Layer 4 of a small transformer language model trained on English Wikipedia (12 layers, counted from 0, width 128).
A neuron's activation on a vector x is GELU(weights . x + bias), where the dot is the dot product.
The model reads these tokens: "4" "," " and" " the" " two" " " "ver" "t" "ical" "-" "t" "y" "pe" " b"

The vector x that enters this layer's MLP at each token. A number n stands for (n - 500) times 0.0086.
0 "4": 931 508 619 492 499 578 498 355 538 307 579 315 358 610 541 761 322 531 382 618 532 263 584 463 643 501 775 258 471 378 697 445 352 418 528 520 861 646 559 724 530 441 574 359 629 415 531 475 404 533 706 436 519 529 610 397 378 415 302 301 543 251 578 751 456 237 579 701 403 516 470 506 564 696 442 634 432 301 632 681 490 466 664 463 737 437 449 620 653 476 729 676 553 511 193 834 582 578 565 477 643 457 465 708 434 88 199 502 236 354 497 396 444 251 505 551 409 441 349 518 544 546 388 233 380 568 496 346
1 ",": 860 568 442 355 415 426 330 238 557 472 901 252 516 649 428 553 244 359 416 362 508 457 518 411 420 464 733 360 558 356 654 365 640 535 528 517 819 766 550 631 498 630 479 551 557 337 540 433 526 775 492 831 580 560 703 578 501 568 495 640 388 302 580 459 561 459 334 655 418 464 560 248 696 723 432 514 499 228 533 647 436 645 331 514 541 625 448 604 690 359 620 642 348 281 301 628 496 573 404 432 689 482 556 673 366 216 289 766 162 601 381 399 755 371 555 508 444 626 451 555 674 396 408 165 331 385 417 269
2 " and": 874 641 451 348 306 395 332 219 530 431 860 255 386 669 521 599 321 383 347 388 598 517 417 434 422 397 653 296 666 474 699 363 688 581 468 515 758 797 650 553 554 597 505 433 625 312 538 424 486 704 431 706 553 697 695 582 612 588 446 687 356 253 526 484 595 497 397 607 372 554 584 341 618 757 494 526 509 228 629 660 473 700 268 564 517 540 354 513 746 346 681 592 354 333 237 505 462 517 384 457 655 455 541 677 340 210 394 765 169 644 345 461 782 486 430 369 376 517 499 540 681 424 393 201 372 461 533 363
3 " the": 883 627 388 352 470 366 302 185 536 539 912 282 309 723 516 700 226 481 501 437 575 552 345 274 348 488 693 290 660 436 641 441 501 553 549 551 977 727 586 643 496 569 591 381 568 431 596 340 463 717 526 634 457 571 800 617 579 568 393 648 378 224 483 410 677 495 359 582 368 550 531 366 651 713 541 551 566 208 524 601 513 594 306 664 431 650 331 504 692 383 655 623 388 348 349 586 393 533 410 345 620 444 499 673 462 222 429 714 186 623 516 389 709 392 414 387 391 506 532 540 589 378 426 232 415 485 572 307
4 " two": 785 761 453 399 353 522 339 222 537 564 858 356 340 804 455 741 253 567 514 503 586 598 452 413 495 430 565 394 619 442 512 329 534 587 519 534 862 781 556 502 474 568 538 366 472 287 530 441 513 896 546 512 425 602 639 535 506 664 381 572 331 189 501 481 678 501 319 683 408 525 577 275 626 672 505 567 557 181 595 718 547 542 293 653 538 578 361 566 613 446 604 586 384 356 304 634 382 555 353 388 739 453 348 651 317 186 404 786 135 578 468 349 706 362 450 413 421 598 543 569 551 380 478 211 447 520 565 308
5 " ": 938 642 614 368 432 342 458 227 504 506 837 243 310 759 544 633 356 484 460 516 555 547 391 342 500 493 420 303 579 513 603 274 526 523 478 491 867 733 594 731 542 510 510 563 510 348 506 391 568 891 470 652 588 618 627 551 461 641 322 576 300 211 517 431 606 505 309 690 332 499 600 266 650 726 512 632 417 303 546 660 466 685 296 666 517 664 344 592 583 455 567 607 377 308 348 567 448 541 392 390 665 563 504 569 458 229 313 783 123 530 519 346 688 368 475 399 386 693 475 577 607 339 376 216 372 505 513 385
6 "ver": 835 558 452 391 545 337 440 130 558 481 766 239 374 846 427 642 363 482 545 449 528 643 366 323 419 499 545 263 614 353 524 243 651 662 472 552 828 742 605 550 545 615 437 358 491 248 556 477 535 964 572 764 530 593 551 576 518 706 381 566 363 228 464 617 601 386 403 602 408 626 541 230 657 731 386 428 572 206 584 587 599 550 279 575 530 488 385 402 708 308 563 693 439 282 389 691 455 450 462 385 677 495 524 649 575 254 368 691 165 534 372 462 621 530 404 441 433 601 535 747 431 439 412 229 501 517 498 390
7 "t": 855 635 549 379 438 276 341 183 444 578 780 361 434 825 417 741 349 393 562 382 568 550 420 387 344 581 582 245 589 347 612 220 642 679 442 478 830 788 658 712 528 541 410 524 475 369 595 359 571 800 523 840 641 481 573 583 548 686 510 649 425 282 419 462 626 390 399 602 308 530 542 234 608 639 444 687 447 227 487 555 464 579 291 640 426 492 370 508 739 394 586 631 385 249 444 693 440 528 345 461 585 538 620 733 501 220 359 800 145 534 346 450 566 422 395 316 469 635 383 610 449 388 506 320 464 558 546 413
8 "ical": 926 566 460 429 408 450 579 200 483 486 826 380 513 829 361 706 294 381 494 369 657 443 293 373 469 541 627 283 525 394 608 326 616 625 443 549 883 725 524 604 360 484 471 451 530 444 405 396 609 848 544 739 646 620 522 525 520 701 361 652 443 162 481 442 615 521 275 522 457 583 577 368 518 739 521 561 640 196 500 640 496 669 263 670 474 489 448 600 742 441 597 514 293 247 342 506 424 512 480 372 610 492 511 713 455 160 364 735 132 644 428 474 681 444 395 443 403 494 456 624 530 346 428 234 509 637 490 334
9 "-": 929 598 497 471 390 333 397 338 469 472 755 134 328 819 429 680 413 501 372 410 501 509 379 392 504 486 609 317 538 508 587 259 653 677 479 546 848 668 536 741 495 613 653 534 515 335 489 391 534 822 478 816 577 530 589 597 457 637 306 553 405 184 432 443 641 551 311 631 404 530 598 211 651 715 432 616 450 260 434 677 432 611 259 638 458 511 403 552 805 447 547 674 319 302 429 530 472 524 444 422 737 432 535 654 343 171 394 706 216 565 502 460 834 363 556 398 454 530 421 563 541 346 417 278 371 505 575 443
10 "t": 891 653 540 403 446 306 322 199 483 613 771 312 439 811 440 727 360 393 564 357 565 543 427 390 337 576 613 236 605 363 604 229 665 739 431 461 861 751 674 702 497 581 438 503 438 385 634 400 544 795 523 844 594 458 476 585 516 688 448 642 431 318 367 431 609 395 430 614 342 473 552 282 587 666 412 615 433 236 490 564 434 561 322 633 375 516 320 550 766 434 596 644 339 255 480 694 403 531 384 460 598 525 651 725 470 200 397 785 178 522 333 492 598 421 426 338 463 664 376 599 463 371 466 288 475 586 569 356
11 "y": 817 681 517 435 288 396 455 337 508 618 794 208 297 860 386 633 343 443 534 497 616 519 425 471 407 453 629 203 471 284 588 295 696 723 356 601 809 700 592 625 409 589 505 348 506 331 637 470 541 783 462 787 600 520 460 581 469 686 379 525 389 305 472 405 713 547 303 582 403 434 698 337 629 710 450 590 502 290 466 669 466 547 254 685 348 589 371 511 785 421 668 585 271 322 493 742 485 476 474 407 611 440 544 777 486 128 406 697 274 563 331 464 655 404 414 460 402 539 446 644 517 469 415 158 474 563 455 349
12 "pe": 878 650 453 537 474 453 408 284 602 491 829 220 340 838 399 616 347 525 523 344 610 420 366 371 372 463 647 311 581 350 559 234 782 739 479 382 847 738 517 474 381 542 507 504 389 334 602 423 579 805 465 674 565 600 558 596 305 643 425 558 508 255 539 453 595 470 255 662 389 412 566 348 621 788 488 472 432 262 526 665 593 678 178 576 400 566 410 464 745 487 636 628 279 331 512 523 427 539 480 322 694 610 570 761 368 205 459 670 178 539 421 441 717 354 446 453 511 543 495 669 400 448 334 250 552 617 507 436
13 " b": 894 604 541 468 386 435 421 299 553 529 851 333 412 852 466 559 282 467 441 354 630 517 575 488 431 572 562 220 540 351 563 327 518 657 489 416 889 528 589 597 533 589 587 378 591 450 598 378 686 871 507 694 498 589 566 625 523 651 338 554 273 227 470 419 698 514 348 627 406 548 581 222 626 706 405 577 331 203 553 629 460 607 287 587 355 642 395 660 741 397 541 690 371 350 258 517 454 459 393 482 589 594 629 640 375 192 463 702 191 544 430 482 727 314 620 419 395 571 388 490 472 372 358 257 426 615 632 315

Each question shows the input weights of one neuron of the MLP. A number n stands for (n - 500) times 0.0014.

n251 (bias -0.084): 477 636 338 364 508 593 536 429 481 455 485 664 418 320 679 572 474 588 313 465 407 561 449 426 527 492 550 533 428 424 400 613 510 581 597 490 524 513 489 702 395 561 416 543 652 689 413 551 510 658 508 558 569 461 442 300 497 655 307 475 593 585 411 544 599 516 633 638 503 402 398 376 449 549 555 522 630 516 511 463 632 617 564 476 481 629 329 490 293 441 438 547 522 570 622 525 517 399 605 417 540 405 460 527 514 376 527 492 445 508 476 391 505 574 421 558 371 415 483 395 500 666 516 464 510 500 510 529
On which three tokens does it fire most, strongest first? 0 "4", 3 " the", 4 " two"

n269 (bias -0.070): 481 589 578 420 387 522 497 472 457 401 492 414 418 441 419 418 715 594 529 333 462 545 538 634 611 485 508 651 437 459 474 563 450 636 440 487 370 682 409 372 398 276 446 465 465 568 516 421 517 398 441 405 635 467 338 457 416 614 469 388 603 610 558 619 606 584 571 444 524 539 537 596 529 558 605 520 509 545 652 508 578 360 470 563 316 559 576 456 557 333 683 573 500 178 330 476 411 616 556 552 491 554 379 676 368 539 544 419 376 622 445 295 564 573 524 625 454 588 622 454 603 633 469 610 461 445 480 517
On which token does it fire most? 12 "pe"

n83 (bias -0.047): 486 602 400 660 465 527 561 622 333 665 281 506 553 429 649 651 493 664 559 494 589 421 346 463 494 580 578 663 477 579 538 661 491 604 351 555 506 445 405 664 452 596 469 365 428 395 646 553 467 465 561 333 573 464 468 526 443 466 578 488 353 531 668 659 538 575 340 442 586 247 509 516 387 673 608 491 556 543 320 376 447 458 657 682 484 399 412 545 463 465 401 475 639 357 528 538 557 389 582 469 678 463 332 684 283 526 408 491 316 613 390 431 641 443 425 509 699 424 582 360 558 473 546 524 485 483 436 557
On which token does it fire most? 4 " two"

n401 (bias -0.030): 456 418 500 599 506 520 433 589 453 564 524 401 335 421 626 480 271 316 718 562 604 385 492 407 411 337 500 402 451 485 464 421 483 484 474 533 503 468 467 497 503 687 532 402 335 535 691 525 388 476 491 445 755 567 431 563 652 619 563 525 460 689 418 486 371 541 465 524 497 457 459 623 396 475 300 562 719 564 468 497 515 460 441 488 482 536 648 618 497 412 512 680 706 553 477 511 374 645 540 412 512 448 488 545 573 488 503 488 453 363 791 697 514 419 356 422 453 434 575 336 533 576 503 618 300 462 609 560
On which token does it fire most? 3 " the"

n109 (bias -0.091): 459 541 480 426 597 559 425 552 850 516 367 441 407 578 543 553 356 635 308 419 386 568 492 582 568 534 508 640 474 632 413 578 623 628 528 443 550 366 562 416 523 500 459 399 408 627 455 618 396 520 592 531 480 532 676 554 500 423 298 391 450 442 558 471 517 436 481 477 471 440 572 532 444 577 511 388 525 582 511 487 467 437 513 497 426 585 357 277 547 667 470 557 520 583 530 583 402 484 359 658 435 437 519 508 460 483 429 548 471 500 444 515 422 676 752 456 597 398 372 564 377 623 476 458 689 544 430 441
On which three tokens does it fire most, strongest first? 12 "pe", 0 "4", 6 "ver"

n41 (bias -0.049): 482 363 438 388 433 546 593 343 511 600 467 396 651 409 594 591 436 562 398 531 549 403 540 611 354 500 448 520 643 637 443 568 389 388 300 521 528 533 471 497 400 541 627 418 517 461 489 560 500 394 434 582 365 532 529 487 494 534 544 411 479 592 342 698 615 494 402 749 451 450 317 656 580 449 503 600 421 589 438 566 577 550 457 411 593 632 694 513 351 474 565 408 445 590 392 569 612 430 481 410 464 481 565 422 330 607 554 389 452 494 759 599 462 661 518 606 619 546 523 348 556 378 580 411 535 422 577 421
On which token does it fire most? 0 "4"

n382 (bias -0.039): 411 436 575 605 441 477 537 519 521 554 517 491 411 529 566 703 526 583 454 445 436 542 511 441 522 300 588 594 542 696 391 531 601 503 646 489 481 453 431 407 684 584 590 611 362 524 592 393 445 359 439 462 554 525 594 453 400 455 430 428 520 579 517 454 451 512 609 525 495 469 483 455 531 583 334 447 534 531 574 540 495 438 368 448 567 546 568 456 529 527 612 387 370 414 535 511 477 291 704 505 543 573 567 451 523 573 537 548 511 430 444 622 551 537 550 472 505 388 500 591 423 428 378 438 417 456 514 447
On which token does it fire most, and how strongly? 12 "pe", at about 0.36

n94 (bias -0.048): 639 497 433 503 665 713 533 466 454 402 439 630 224 440 551 411 317 355 562 424 338 566 575 552 453 599 523 609 506 358 579 494 657 466 596 465 368 506 524 479 306 464 423 482 450 590 664 481 628 574 364 552 548 589 506 470 379 676 551 383 540 573 529 537 569 471 448 368 593 566 262 524 515 550 417 600 594 581 512 520 708 627 503 566 461 515 482 405 372 240 546 437 482 547 264 459 528 419 503 462 596 620 421 527 579 561 467 406 500 550 550 432 537 333 564 575 515 562 407 407 612 433 526 600 430 376 554 596
On which two tokens does it fire most, strongest first? 1 ",", 12 "pe"

n392 (bias -0.116): 534 452 550 513 518 491 475 555 533 614 516 539 535 505 505 442 455 438 492 447 515 461 511 513 536 558 536 458 487 511 464 495 512 526 558 481 560 592 397 524 440 500 497 498 435 518 574 529 552 458 542 489 394 488 451 534 571 514 514 478 497 579 479 520 495 603 500 465 508 484 566 552 671 503 567 506 431 483 497 533 523 512 505 552 497 359 430 500 524 518 526 439 448 465 413 491 601 516 469 431 466 524 441 412 356 535 492 396 438 494 430 631 446 590 565 464 601 474 468 566 480 520 461 483 443 392 459 474
On which token does it fire most, and how strongly? 1 ",", at about 0.17

n91 (bias -0.170): 506 475 446 518 478 531 560 514 545 451 513 490 441 510 508 481 478 490 576 493 521 467 465 519 471 483 528 477 504 487 476 476 463 504 484 502 543 471 485 490 489 530 441 515 506 466 572 507 502 492 502 486 509 482 487 520 505 432 547 484 557 574 545 524 576 504 495 473 479 533 493 517 523 476 524 474 500 528 548 475 499 492 438 547 481 451 511 500 528 571 501 461 465 554 538 488 489 539 459 454 510 508 437 451 531 543 541 484 445 472 481 493 558 480 489 496 494 524 451 562 442 524 500 445 534 495 541 542
On which token does it fire most, and how strongly? 12 "pe", at about 0.49

n226 (bias -0.070): 487 497 596 297 461 558 489 556 476 422 515 484 550 497 724 513 479 478 398 470 610 773 479 527 472 520 492 486 531 412 426 432 495 359 538 647 453 519 388 647 607 332 473 492 319 530 450 332 615 589 375 546 508 333 464 424 652 443 542 518 445 491 615 590 561 453 549 539 449 511 544 589 682 442 444 613 456 551 391 489 484 520 482 554 666 325 417 437 546 406 595 620 453 456 511 533 570 489 503 443 413 470 484 531 358 563 322 252 449 461 483 645 466 662 414 600 579 456 438 544 456 408 634 610 644 354 436 513
On which token does it fire most? 7 "t"

n413 (bias -0.040): 569 568 464 438 598 554 768 517 444 430 476 535 614 500 622 429 584 539 479 389 554 447 369 420 503 411 387 467 389 666 536 527 566 564 446 519 398 648 412 318 652 457 453 530 533 470 623 386 523 560 485 508 412 340 423 619 672 479 558 681 412 520 515 468 387 395 406 491 457 649 298 553 383 334 497 539 494 518 583 552 665 416 491 370 586 497 581 429 467 302 568 482 685 413 485 626 628 471 646 566 373 400 536 655 596 653 476 482 248 419 512 370 520 396 450 521 297 649 584 684 486 489 357 509 663 411 564 526
On which token does it fire most? 6 "ver"

n159 (bias -0.081): 571 567 432 351 443 394 608 545 582 452 401 544 567 526 548 477 420 527 448 601 579 602 471 409 556 519 634 608 462 509 552 463 438 480 412 489 589 482 516 382 623 271 671 435 580 539 482 721 573 556 470 477 322 526 629 472 463 324 295 261 461 717 439 388 425 497 633 531 494 551 482 382 599 538 603 444 531 642 521 604 595 465 584 564 308 466 543 506 748 532 497 528 438 393 518 236 755 258 515 359 412 455 567 534 382 641 565 546 425 441 515 383 488 444 606 382 506 335 500 436 612 479 584 544 708 350 652 509
On which token does it fire most? 13 " b"

n365 (bias -0.010): 536 312 423 585 348 540 601 711 383 738 580 446 446 414 673 587 388 529 447 444 596 540 469 500 521 427 549 551 534 518 351 544 463 532 524 620 583 535 382 515 546 718 549 473 307 430 537 503 621 611 511 456 515 571 306 456 497 474 477 437 578 674 432 537 548 512 474 545 530 474 647 525 732 322 644 595 521 453 418 451 458 399 595 447 512 515 416 331 385 604 653 410 413 426 483 425 674 491 457 562 347 529 606 521 460 388 323 313 572 279 479 440 297 397 664 413 565 635 409 541 486 582 494 514 554 541 669 511
On which token does it fire most? 0 "4"

n130 (bias -0.045): 566 454 500 500 368 456 553 572 565 513 537 497 661 468 420 560 438 508 560 405 396 290 521 532 528 545 666 525 503 525 530 598 581 345 633 626 347 481 436 381 475 631 361 700 377 411 360 529 484 566 532 510 500 469 319 664 519 306 553 505 523 565 342 524 583 721 535 503 637 383 549 435 396 539 464 500 516 468 516 553 593 731 448 452 643 533 541 425 560 475 462 389 456 533 465 541 672 446 619 462 388 457 519 422 398 389 254 431 500 648 571 483 479 547 679 535 492 508 534 402 589 484 357 503 503 523 553 550
On which token does it fire most, and how strongly? 1 ",", at about 1

n458 (bias -0.098): 498 480 621 448 650 464 344 436 460 589 489 578 349 389 402 500 554 363 513 497 502 544 514 485 452 536 415 546 490 515 462 495 585 511 555 493 593 430 431 441 505 549 589 449 518 480 426 364 577 528 684 301 708 551 389 601 602 575 561 336 402 492 450 592 353 649 398 482 397 401 440 421 637 526 546 421 583 485 500 393 573 510 581 408 632 528 592 483 533 643 380 580 508 377 602 450 616 540 576 550 447 623 465 626 361 492 554 495 514 462 538 540 464 418 439 438 550 362 541 500 429 498 330 565 638 414 512 485
On which token does it fire most? 12 "pe"

n56 (bias -0.089): 554 497 510 458 465 515 482 433 525 513 502 488 510 406 528 524 570 515 450 462 487 468 541 530 535 410 488 455 458 495 529 548 454 538 541 457 526 458 538 503 491 512 472 565 498 500 490 491 528 365 525 595 477 508 589 490 491 433 512 433 548 481 336 523 490 471 596 441 407 537 590 438 570 477 391 375 479 550 581 512 474 523 581 498 542 457 541 520 600 534 622 415 396 604 495 605 491 515 515 527 547 416 573 470 521 593 547 457 422 495 548 484 528 490 459 463 568 458 636 514 465 400 443 441 513 525 401 591
On which token does it fire most? 0 "4"

n114 (bias -0.068): 631 518 516 513 460 435 538 498 550 440 418 572 413 574 442 506 439 369 406 520 621 538 416 442 620 402 590 466 509 411 486 516 432 529 581 548 464 531 384 590 548 360 406 589 550 622 574 623 546 341 582 496 560 535 554 483 564 527 531 466 650 624 427 491 595 507 475 295 591 460 493 315 585 476 634 505 537 516 559 460 619 526 418 516 470 424 564 383 448 540 373 349 495 532 525 494 502 513 451 477 447 580 477 491 623 419 592 544 474 557 578 481 469 553 595 487 420 502 401 457 466 362 527 541 413 466 387 357
On which token does it fire most? 8 "ical"

n47 (bias -0.100): 435 421 424 340 403 380 594 280 597 434 585 482 457 421 536 538 536 434 524 527 517 506 665 566 463 459 500 491 459 460 524 470 523 425 730 506 363 602 634 395 362 431 428 518 595 533 628 558 427 500 518 346 382 654 578 508 672 298 532 579 398 546 391 547 550 674 533 578 475 411 412 446 546 433 580 405 271 503 539 406 469 610 347 518 563 317 518 320 561 579 409 432 293 573 398 546 402 671 607 579 384 428 652 422 680 376 534 451 506 589 374 690 482 571 589 518 518 488 335 527 680 591 447 604 710 432 544 697
On which token does it fire most, and how strongly? 2 " and", at about 0.74

n20 (bias -0.023): 475 566 503 684 470 431 415 474 600 537 474 456 482 420 552 485 589 439 604 588 370 399 480 550 379 582 495 438 450 465 548 466 446 537 328 584 468 305 505 449 347 516 586 422 503 495 543 308 584 500 552 465 663 528 418 490 632 518 402 478 469 639 617 528 486 505 587 445 301 565 431 269 446 602 511 532 511 448 571 549 334 575 530 526 440 462 624 660 580 539 392 646 278 463 542 483 540 466 490 612 351 597 537 500 575 573 524 299 463 403 540 537 603 563 353 521 319 657 558 561 502 646 570 596 436 531 443 415
On which three tokens does it fire most, strongest first? 13 " b", 11 "y", 10 "t"

n356 (bias -0.076): 449 448 397 472 446 589 542 572 663 558 620 371 509 264 579 382 551 500 445 362 443 426 579 617 466 613 521 476 419 409 514 405 534 403 550 586 417 566 517 459 530 646 444 452 517 519 613 555 550 514 604 522 473 555 290 566 452 460 475 573 562 679 498 473 464 488 509 449 512 609 363 373 553 507 594 450 464 484 550 512 574 650 577 467 532 456 462 647 476 490 365 398 403 486 399 558 558 570 514 559 457 467 547 352 597 353 396 387 467 625 541 505 553 459 463 432 493 512 474 483 609 491 421 545 505 637 449 585
On which token does it fire most, and how strongly? 1 ",", at about 0.26

n197 (bias -0.026): 608 452 655 513 556 570 539 431 438 428 466 351 363 348 584 598 526 468 543 630 554 299 603 425 541 575 697 478 388 519 606 505 430 404 478 485 508 519 497 645 598 406 614 397 639 556 634 503 384 393 647 439 445 453 481 432 413 364 466 394 568 524 500 638 489 332 698 597 439 508 417 644 421 565 404 606 644 505 538 581 557 464 556 374 631 599 568 534 433 483 578 630 577 619 426 472 543 543 524 495 463 375 408 588 514 432 393 391 500 454 361 397 367 483 531 452 495 497 338 373 406 575 458 534 528 601 513 385
On which token does it fire most? 0 "4"

n253 (bias -0.073): 599 425 622 529 540 519 455 460 505 436 539 507 525 597 512 463 597 413 571 449 456 412 449 481 623 495 451 549 304 588 446 602 400 698 483 550 563 553 480 392 619 600 507 507 444 603 442 600 539 466 554 500 507 426 465 471 424 353 547 604 393 407 485 479 475 580 514 473 632 407 459 734 461 584 552 510 715 361 512 502 563 525 576 404 467 426 434 530 488 447 464 577 334 395 423 366 570 433 403 515 567 400 510 441 485 533 564 578 539 657 640 580 552 535 424 534 434 416 421 447 354 591 431 595 367 547 566 531
On which token does it fire most, and how strongly? 8 "ical", at about 0.76

n175 (bias -0.071): 487 342 456 480 518 584 542 574 583 637 476 545 447 365 489 539 252 632 637 483 611 591 536 500 500 363 517 684 560 582 453 457 572 435 422 427 456 325 675 368 518 423 628 771 576 477 550 577 528 523 444 383 467 472 411 489 427 629 565 511 698 585 509 416 432 462 377 664 557 426 607 539 410 683 400 678 462 683 431 371 558 518 348 374 551 444 406 483 448 533 460 556 544 427 537 457 643 600 438 459 604 483 393 506 295 616 512 497 503 471 456 337 343 316 533 503 442 450 550 607 337 467 446 334 625 633 477 427
On which token does it fire most? 12 "pe"

n204 (bias -0.051): 463 559 502 678 620 540 403 529 414 515 449 543 592 505 372 559 532 370 495 480 526 432 592 480 420 350 522 532 480 440 373 377 592 635 534 509 540 561 412 503 428 639 577 413 473 468 521 406 531 395 344 514 445 623 422 452 360 510 529 438 508 492 480 474 482 460 571 508 738 205 485 564 403 491 382 572 592 468 453 522 500 602 455 549 548 613 557 545 498 467 576 445 485 488 619 454 598 507 519 742 544 335 586 568 449 629 563 468 449 318 493 579 402 568 562 532 451 560 402 515 512 424 483 427 502 455 529 557
On which token does it fire most? 12 "pe"

n297 (bias -0.018): 533 462 606 500 625 612 592 516 575 391 324 625 590 474 318 508 544 519 451 446 459 434 510 487 571 564 469 481 522 350 552 419 536 657 462 530 495 230 514 533 557 392 471 440 508 425 412 374 293 571 392 546 517 637 481 573 456 436 571 550 372 403 397 576 483 560 511 506 447 442 465 373 565 482 569 609 457 639 382 576 446 396 472 746 656 497 484 469 543 503 634 381 514 524 567 546 691 342 648 565 460 444 500 572 432 642 566 609 523 645 617 302 471 431 573 433 468 431 556 419 543 391 672 438 490 529 466 513
On which token does it fire most, and how strongly? 9 "-", at about 0.1

n462 (bias -0.050): 474 430 389 661 412 553 544 494 382 455 511 408 725 381 467 663 507 649 411 429 634 353 392 400 534 503 375 441 364 556 472 357 397 582 372 443 678 539 391 419 559 591 443 512 438 482 480 497 676 497 515 365 335 608 494 474 639 433 785 511 336 423 341 373 666 466 524 509 412 473 488 583 297 485 416 617 423 660 677 669 558 564 439 524 522 372 451 591 500 525 457 541 615 604 443 569 582 430 377 414 422 470 644 422 519 497 752 423 380 398 593 669 423 575 522 606 546 419 486 628 730 562 482 576 479 445 518 408
On which token does it fire most, and how strongly? 13 " b", at about 0.11

n296 (bias -0.105): 473 439 388 403 645 566 414 507 389 500 539 557 421 451 507 509 567 432 354 536 364 512 591 467 382 471 401 438 594 591 395 512 539 587 491 553 443 531 580 647 481 632 523 433 345 542 486 555 384 507 514 489 403 541 522 496 608 446 516 460 547 425 548 447 536 436 531 624 522 495 580 480 531 407 548 531 474 519 578 516 450 419 579 528 385 553 414 566 431 379 550 573 575 638 638 453 576 531 437 372 306 586 671 468 554 388 478 486 489 387 574 437 401 493 463 362 698 447 382 538 453 507 495 464 536 685 620 599
On which token does it fire most, and how strongly? 10 "t", at about 0.15

n302 (bias -0.030): 562 460 422 452 613 528 442 505 447 369 524 454 589 491 552 536 379 497 235 382 553 458 378 418 654 560 722 734 492 565 701 561 418 718 420 582 481 526 620 511 519 503 448 436 409 545 396 537 467 613 578 723 628 434 317 299 470 495 448 584 382 587 319 544 429 519 500 333 489 471 511 486 422 385 351 465 420 505 519 477 508 616 452 482 497 421 535 429 484 464 444 560 481 489 616 535 600 555 513 639 506 348 511 546 494 609 378 457 463 495 449 661 469 535 525 597 481 538 502 410 535 533 513 553 559 509 578 454
On which token does it fire most? 10 "t"

n449 (bias -0.057): 454 517 405 621 417 548 388 519 555 377 517 575 334 497 486 563 533 640 419 453 421 481 563 549 494 457 452 520 503 598 553 688 325 417 655 495 575 536 364 483 664 534 321 564 528 536 452 430 450 374 627 503 466 487 605 691 612 571 567 531 453 443 425 311 582 450 538 506 557 446 525 445 514 468 438 547 450 522 519 613 442 451 476 643 394 319 394 299 478 537 674 483 593 650 579 568 464 412 551 616 676 500 268 401 575 581 362 539 461 534 413 635 556 596 523 475 650 345 528 467 320 559 654 397 503 432 487 495
On which token does it fire most? 3 " the"

n42 (bias -0.023): 326 503 464 613 466 553 558 631 481 568 462 505 503 617 369 606 479 414 450 536 511 440 516 362 596 437 384 357 601 655 489 633 457 608 594 461 419 591 378 531 305 520 440 590 413 599 521 388 668 477 535 390 358 617 374 404 506 574 635 492 491 515 411 623 329 573 362 534 334 454 364 474 550 676 557 587 508 585 500 608 609 514 489 448 578 619 373 553 539 506 295 463 463 525 563 422 557 420 554 656 409 541 564 418 346 336 579 579 560 472 500 284 535 563 468 530 366 506 571 519 597 521 364 572 567 616 597 382
On which token does it fire most, and how strongly? 12 "pe", at about 0.18

n223 (bias -0.050): 521 495 386 495 392 561 420 489 716 568 348 623 442 426 495 555 625 453 641 497 574 373 316 585 564 637 546 670 400 517 436 497 627 432 547 605 414 399 587 427 658 500 486 436 347 363 592 629 574 598 350 417 461 516 506 603 500 475 414 459 572 572 497 410 630 483 484 344 381 614 492 454 561 548 570 553 375 565 475 452 436 371 474 500 637 632 595 616 492 560 552 559 452 425 560 495 612 546 387 470 588 365 456 401 526 393 427 556 474 405 678 421 471 328 517 522 376 399 387 357 676 436 557 600 447 671 567 468
On which token does it fire most? 4 " two"

n1 (bias -0.106): 369 448 473 451 686 391 426 346 424 481 502 493 406 449 464 575 460 500 436 488 436 495 455 571 508 403 356 550 551 585 602 404 547 322 638 452 470 515 596 477 462 462 444 430 574 471 434 529 498 407 555 542 523 564 713 358 607 485 502 429 383 562 386 574 543 361 544 601 381 505 412 487 475 439 425 577 619 495 500 438 421 405 484 598 609 470 458 514 554 387 493 563 550 549 575 377 574 485 502 665 479 573 436 490 497 438 558 592 514 490 502 476 603 656 464 434 342 447 627 620 679 576 649 644 405 497 553 464
On which three tokens does it fire most, strongest first? 2 " and", 3 " the", 6 "ver"

n452 (bias -0.063): 617 548 462 495 379 536 456 604 593 369 483 503 525 405 594 566 486 344 452 342 490 471 591 521 527 519 658 323 442 592 624 463 482 457 487 611 441 400 647 497 481 448 529 470 532 508 515 333 587 614 464 450 636 421 410 455 492 526 544 493 455 483 318 629 407 535 653 407 637 482 386 425 468 531 584 438 323 524 542 565 503 506 574 415 340 378 726 533 444 389 627 334 486 449 600 553 569 634 482 649 364 500 439 546 539 405 419 465 510 605 470 378 528 718 372 400 513 695 485 529 503 670 503 546 472 429 534 456
On which token does it fire most, and how strongly? 0 "4", at about 1.1

n373 (bias -0.075): 567 515 507 538 561 506 530 531 438 432 424 466 469 355 426 413 429 523 676 461 516 396 473 583 512 550 445 502 479 602 593 500 542 547 468 573 515 517 583 392 580 484 426 493 617 562 461 489 428 474 436 500 503 490 455 414 410 560 480 487 420 399 458 526 502 385 555 552 500 645 493 474 459 568 497 493 463 505 453 466 522 570 473 418 498 471 490 449 502 509 522 514 495 520 515 536 541 528 559 448 530 487 498 479 500 534 521 475 456 524 522 482 489 538 514 517 490 608 564 498 396 544 574 503 421 446 561 415
On which two tokens does it fire most, strongest first? 0 "4", 6 "ver"

n414 (bias -0.068): 622 454 514 473 460 473 486 477 484 550 508 629 394 425 464 605 428 395 532 609 438 556 392 422 544 469 437 516 471 600 528 548 385 460 484 605 514 575 474 420 504 460 505 451 384 603 449 395 524 411 565 237 481 440 443 536 465 402 466 378 410 432 419 591 550 579 605 417 536 559 525 500 516 597 610 451 623 596 645 520 581 431 491 418 417 582 374 511 544 622 404 488 608 505 534 429 507 536 595 558 417 523 535 571 587 391 516 433 463 582 418 532 672 542 570 593 502 582 439 528 552 569 426 474 449 478 437 335
On which three tokens does it fire most, strongest first? 0 "4", 3 " the", 4 " two"

n216 (bias -0.063): 482 568 300 522 459 531 444 572 632 515 400 538 650 513 550 643 561 571 396 463 512 505 439 551 547 551 393 480 424 453 490 505 436 635 576 407 411 505 422 488 493 472 449 582 572 515 479 576 627 557 562 500 565 495 374 550 438 622 474 418 360 419 517 450 578 327 610 510 326 346 441 577 436 495 505 505 386 449 544 421 493 536 526 468 541 568 495 453 534 786 586 538 445 352 519 551 645 361 558 488 521 469 431 523 467 608 595 562 458 313 542 586 538 409 685 505 552 457 520 520 500 303 536 601 401 513 493 433
On which token does it fire most, and how strongly? 13 " b", at about 0.32